Layer 4 of a small transformer language model trained on English Wikipedia (15 layers, counted from 0, width 128).
A neuron adds its activation times its output weights to the MLP's output. To switch it off is to set its activation to zero at one token and run the rest of the model.

Output weights of the MLP neurons that the questions are about. A number n stands for (n - 500) times 0.00069.
n80: 560 459 393 520 239 652 509 328 608 442 707 812 504 398 332 466 496 694 492 611 674 481 523 365 316 365 332 411 304 438 532 724 573 549 669 455 464 548 376 492 381 592 601 595 302 358 433 265 165 609 619 287 625 496 403 311 560 650 557 413 352 600 289 381 566 400 440 542 423 268 598 317 528 381 455 339 631 350 488 356 615 419 914 671 500 496 550 635 387 331 545 578 729 403 453 304 541 508 427 508 504 544 524 460 389 481 482 128 517 496 597 572 522 729 689 327 297 327 547 609 396 410 690 599 615 318 686 386
n90: 582 527 362 474 579 396 591 465 253 230 376 548 369 469 443 420 575 394 383 309 504 489 602 656 521 610 666 485 451 301 451 635 508 560 424 482 451 684 461 454 281 669 717 407 797 298 391 412 435 378 444 671 451 352 540 366 500 515 545 234 504 579 454 756 482 304 557 488 532 489 608 424 286 632 294 539 202 603 588 299 630 333 307 564 692 623 769 410 561 312 481 562 463 536 420 421 539 481 770 450 534 570 458 554 897 599 405 486 343 692 583 687 571 331 444 595 493 683 540 511 720 445 325 601 500 676 607 460
n207: 639 275 433 651 465 648 574 449 409 477 360 579 606 534 580 436 595 606 380 658 599 535 516 758 456 539 402 422 186 379 463 632 365 456 602 579 686 370 542 439 460 440 527 614 272 367 429 602 429 449 482 682 419 514 341 518 554 566 646 319 441 560 497 245 549 547 506 507 675 273 503 361 463 462 324 642 445 531 395 369 315 527 500 450 91 597 644 712 399 445 486 630 420 468 550 453 465 410 551 490 493 573 628 570 287 383 736 589 573 567 627 474 519 557 559 617 586 617 441 523 583 549 341 289 347 459 525 542
n209: 500 381 508 370 467 736 435 610 547 294 412 544 408 525 434 684 589 676 524 840 285 441 604 430 618 581 517 510 580 554 507 485 454 624 620 454 597 493 556 648 473 611 641 322 409 493 550 187 456 524 596 614 507 500 436 843 428 510 599 435 486 427 518 500 733 461 353 601 441 445 297 618 646 622 600 484 657 655 91 379 686 496 427 712 488 568 362 379 482 604 632 527 477 449 644 375 634 604 549 623 521 599 601 642 550 412 420 315 460 441 551 366 543 563 586 592 453 390 412 422 571 367 603 640 294 546 518 456
n215: 441 507 566 531 440 461 488 393 333 358 550 522 434 337 357 378 474 402 408 512 608 451 561 557 642 443 367 351 437 496 507 610 475 464 543 451 385 305 464 535 490 545 472 391 333 769 784 666 544 387 530 468 542 511 398 522 431 469 409 263 464 503 426 468 442 458 516 584 500 521 378 448 451 500 320 372 511 557 698 550 686 275 321 433 488 428 734 713 651 688 386 585 270 339 541 364 611 538 70 557 185 515 461 469 632 419 646 500 547 343 673 630 609 430 417 633 567 467 340 473 293 561 633 547 460 492 710 291
n231: 363 564 435 596 389 381 293 655 489 454 320 446 420 559 456 408 270 569 373 446 438 343 560 650 607 492 312 567 315 444 540 554 647 520 646 620 594 471 542 419 625 504 643 404 433 582 662 529 685 546 458 787 697 854 609 431 270 622 536 653 500 258 261 179 465 500 565 338 504 429 522 639 413 485 399 363 344 471 191 603 597 555 576 593 487 415 426 670 398 360 597 268 390 633 716 652 463 291 507 476 398 504 587 508 597 468 552 493 462 605 557 586 516 358 218 546 514 481 468 437 516 560 466 528 410 246 489 496
n238: 485 661 504 329 621 309 512 477 523 511 541 464 257 273 507 260 377 383 457 705 330 483 715 432 484 487 518 489 652 294 408 487 635 768 472 602 493 619 517 526 467 548 530 486 431 261 550 350 443 721 212 702 679 236 356 243 346 463 488 489 481 544 410 443 626 414 434 330 460 562 458 449 522 725 362 704 336 790 718 415 478 436 548 702 310 590 445 431 395 371 443 302 400 629 512 437 458 669 466 404 463 553 642 541 367 356 512 514 457 526 664 420 405 634 573 379 621 230 460 705 508 442 496 592 564 760 555 422
n268: 322 540 296 492 438 508 630 387 675 225 180 541 670 609 596 350 667 629 414 606 347 345 522 463 374 500 534 726 511 574 332 644 492 672 445 424 850 664 421 248 458 557 353 601 370 471 227 333 459 588 427 591 519 476 604 496 527 436 579 560 531 496 601 445 627 457 612 460 435 323 284 569 580 362 524 487 606 535 515 483 617 334 488 713 368 461 578 350 249 518 618 363 388 391 280 622 357 500 372 643 450 710 327 525 422 567 450 685 384 653 621 647 551 526 296 230 650 351 507 645 579 653 492 372 471 305 363 746
n271: 462 615 200 598 345 318 386 422 624 556 674 504 561 465 458 561 693 812 810 566 272 554 441 234 458 706 447 422 373 738 355 423 271 475 695 620 599 450 588 383 508 408 519 496 488 545 534 835 559 637 496 618 423 333 351 686 491 565 534 621 437 596 414 290 485 454 475 448 512 666 520 476 466 666 532 663 472 629 605 617 610 717 365 652 765 514 487 454 318 522 457 549 479 637 590 650 543 550 562 540 793 454 481 581 299 366 170 515 580 508 504 552 675 804 473 532 415 597 455 246 521 752 390 625 544 538 593 431
n316: 565 649 312 977 603 669 165 294 491 588 563 311 574 559 566 265 508 787 716 282 524 372 202 326 270 634 548 540 364 309 471 435 446 515 496 504 418 393 514 446 472 332 496 527 506 668 771 550 551 430 670 332 620 338 408 396 595 842 379 597 547 455 592 487 400 313 446 633 544 496 559 456 582 513 814 566 458 609 496 648 390 492 236 460 642 454 551 352 496 761 593 692 384 552 666 426 473 357 650 303 405 613 628 768 378 300 591 547 569 516 357 189 198 339 464 418 461 652 492 416 536 548 457 421 645 491 535 418

Each question names a token from some text and the token that comes next. It shows the activations a of the neurons there, in the order above. A number n stands for (n - 500) times 0.0095.

Then comes g, the gradient of the next token's log-probability with respect to the MLP's output, scaled to length 1. A neuron's effect is roughly proportional to its activation times (output weights . g). A number n stands for (n - 500) times 0.00069.

"re", then " national"
a: 672 391 514 496 501 522 494 492 510 521
g: 372 488 494 306 416 516 365 464 586 598 716 507 370 423 439 693 255 584 660 620 398 439 242 742 200 521 356 336 569 380 729 334 527 370 560 419 498 360 479 509 405 507 466 350 457 648 421 376 666 378 464 301 663 463 470 657 479 425 709 321 407 536 601 579 633 260 379 336 555 523 327 415 664 601 473 227 652 358 316 521 511 518 436 412 442 390 526 744 401 527 679 340 525 469 450 678 483 521 623 505 536 370 327 651 417 527 564 369 414 430 474 274 545 258 643 428 622 356 398 771 420 497 614 481 503 439 212 431
Which neuron, switched off, lowers the next token's probability most? n90

"urn", then "ed"
a: 471 561 756 506 514 467 500 507 313 476
g: 662 490 628 536 529 331 432 424 467 431 326 557 386 733 441 335 460 486 515 692 584 465 545 567 528 569 484 577 426 652 642 476 277 380 473 525 294 452 721 461 692 290 445 741 582 365 418 700 245 537 562 596 400 493 368 775 314 608 673 555 527 581 371 368 574 503 517 482 460 488 273 731 516 459 408 533 480 311 395 697 338 631 138 460 384 434 378 188 609 557 400 502 485 203 311 741 511 583 170 527 520 472 461 536 621 429 525 510 455 556 381 445 601 618 502 461 327 455 586 699 556 576 441 565 468 227 437 517
Which neuron, switched off, lowers the next token's probability most? n207

" of", then " the"
a: 658 498 456 496 526 537 494 505 504 499
g: 661 578 488 708 434 422 563 230 679 410 338 506 509 301 672 532 308 460 517 495 525 586 530 439 398 524 488 384 414 371 565 503 447 473 473 490 553 398 589 736 461 540 794 613 619 334 497 540 302 663 428 523 406 490 108 623 609 576 423 503 686 414 520 580 536 538 120 806 441 499 542 706 567 606 497 263 316 613 345 524 675 557 812 338 544 532 475 499 423 535 526 496 471 531 450 671 607 239 454 380 591 503 523 210 630 475 695 440 533 479 586 367 711 462 521 551 490 305 436 540 595 299 491 724 492 522 626 325
Which neuron, switched off, lowers the next token's probability most? n80

" ", then "8"
a: 623 526 498 507 500 506 489 512 523 489
g: 456 547 642 415 838 761 487 505 733 617 502 362 324 418 400 861 533 434 469 565 425 175 559 623 424 519 562 548 430 459 501 612 581 574 404 477 592 485 567 574 524 440 636 420 499 488 565 413 553 560 679 449 533 392 513 317 333 534 525 380 439 440 514 570 426 272 572 481 699 883 617 551 707 386 794 426 310 418 666 532 406 531 445 462 503 535 464 722 276 451 406 500 436 353 404 443 733 345 398 701 596 608 394 503 374 670 695 568 606 318 562 417 628 673 637 587 568 629 770 469 507 629 438 431 331 562 304 423
Which neuron, switched off, raises the next token's probability most? n80

"ploy", then "ee"
a: 539 491 483 512 974 505 500 483 489 517
g: 546 899 483 420 688 638 553 602 635 499 487 559 479 309 686 441 542 704 710 354 345 502 532 465 542 365 135 409 580 527 481 498 538 574 346 402 499 335 673 513 792 605 476 553 572 681 516 535 714 591 447 542 631 435 536 531 494 558 476 541 651 373 758 412 585 512 389 570 488 559 601 462 656 601 293 488 450 556 455 465 615 344 631 701 635 529 451 593 362 575 402 531 538 222 437 203 443 376 442 484 541 471 460 584 878 303 481 416 399 502 550 418 440 406 688 734 683 471 698 503 170 601 551 461 601 593 411 534
Which neuron, switched off, lowers the next token's probability most? n215

"ah", then "ang"
a: 482 524 521 487 487 505 523 462 499 505
g: 481 843 469 459 626 396 260 229 563 560 355 411 324 618 454 490 436 627 567 280 570 720 729 468 700 552 715 587 466 494 504 493 585 453 551 470 519 300 396 653 662 285 557 608 534 504 542 501 444 251 684 512 525 476 368 408 264 294 334 619 411 304 682 493 287 414 520 829 401 478 567 551 290 518 466 390 561 636 417 703 617 473 594 298 514 474 526 804 604 536 469 572 526 409 696 484 495 536 641 279 558 570 395 313 567 462 534 494 654 540 491 542 465 517 459 590 381 490 644 284 539 190 411 297 479 488 588 505
Which neuron, switched off, lowers the next token's probability most? n268

".", then " List"
a: 474 519 743 468 493 485 588 487 462 502
g: 409 156 679 484 334 594 596 558 398 682 446 725 473 483 708 490 554 286 553 407 616 454 411 564 513 502 350 412 545 459 681 488 452 583 444 840 510 536 547 771 621 419 579 233 422 567 685 579 544 562 409 556 509 528 511 523 456 473 447 437 322 608 377 91 445 524 551 528 629 573 395 617 631 418 469 564 516 495 615 521 463 539 379 796 525 340 575 339 648 473 250 610 277 537 536 580 433 760 296 393 513 715 428 456 577 611 573 499 346 644 586 637 527 379 407 694 510 488 398 495 773 480 496 835 345 460 391 538
Which neuron, switched off, lowers the next token's probability most? n207

" N", then "ative"
a: 502 476 475 558 499 453 502 503 498 498
g: 416 576 406 427 453 299 290 305 435 609 547 703 712 625 453 372 582 465 664 702 508 566 388 377 277 285 625 496 650 464 283 507 357 420 572 491 355 594 730 439 628 557 428 701 554 322 367 532 532 551 472 499 655 419 387 329 606 473 639 551 666 564 689 592 751 461 422 435 318 385 425 675 416 582 424 418 688 301 459 315 236 669 371 485 301 458 579 615 684 388 655 654 344 476 245 498 770 577 594 471 563 484 588 717 483 572 505 699 366 474 359 600 694 615 567 395 470 488 442 557 355 467 592 297 381 436 606 660
Which neuron, switched off, lowers the next token's probability most? n231

"ed", then " b"
a: 481 490 658 500 487 500 500 502 494 525
g: 508 443 521 314 191 481 450 829 436 622 250 495 324 481 556 416 377 347 596 435 414 174 552 604 246 559 648 432 413 507 422 494 470 607 570 804 675 711 431 438 430 613 825 798 472 512 653 660 421 264 445 481 465 619 541 377 603 454 632 709 512 553 381 482 562 479 443 531 634 581 583 524 363 526 309 486 287 498 577 401 580 399 514 600 447 513 735 498 499 453 553 569 402 267 697 575 511 522 665 495 429 488 771 723 485 273 637 666 418 569 337 504 576 527 577 586 667 616 587 377 610 436 451 415 415 336 502 433
Which neuron, switched off, lowers the next token's probability most? n207

"ile", then "an"
a: 485 525 489 500 504 491 472 493 497 511
g: 501 459 674 450 470 211 469 519 639 460 400 448 621 603 502 584 429 596 594 655 460 320 470 687 403 368 701 261 710 635 334 143 539 457 521 367 604 621 533 466 491 416 376 240 400 430 600 256 453 635 350 269 353 523 821 414 330 636 632 598 434 582 370 263 449 535 509 414 455 559 550 367 507 376 703 528 622 329 586 471 498 584 583 527 277 562 377 436 417 399 486 509 413 421 556 400 495 551 623 415 710 500 299 609 585 455 690 423 176 430 495 232 581 356 700 616 383 464 387 627 371 468 640 339 399 529 465 602
Which neuron, switched off, raises the next token's probability most? n90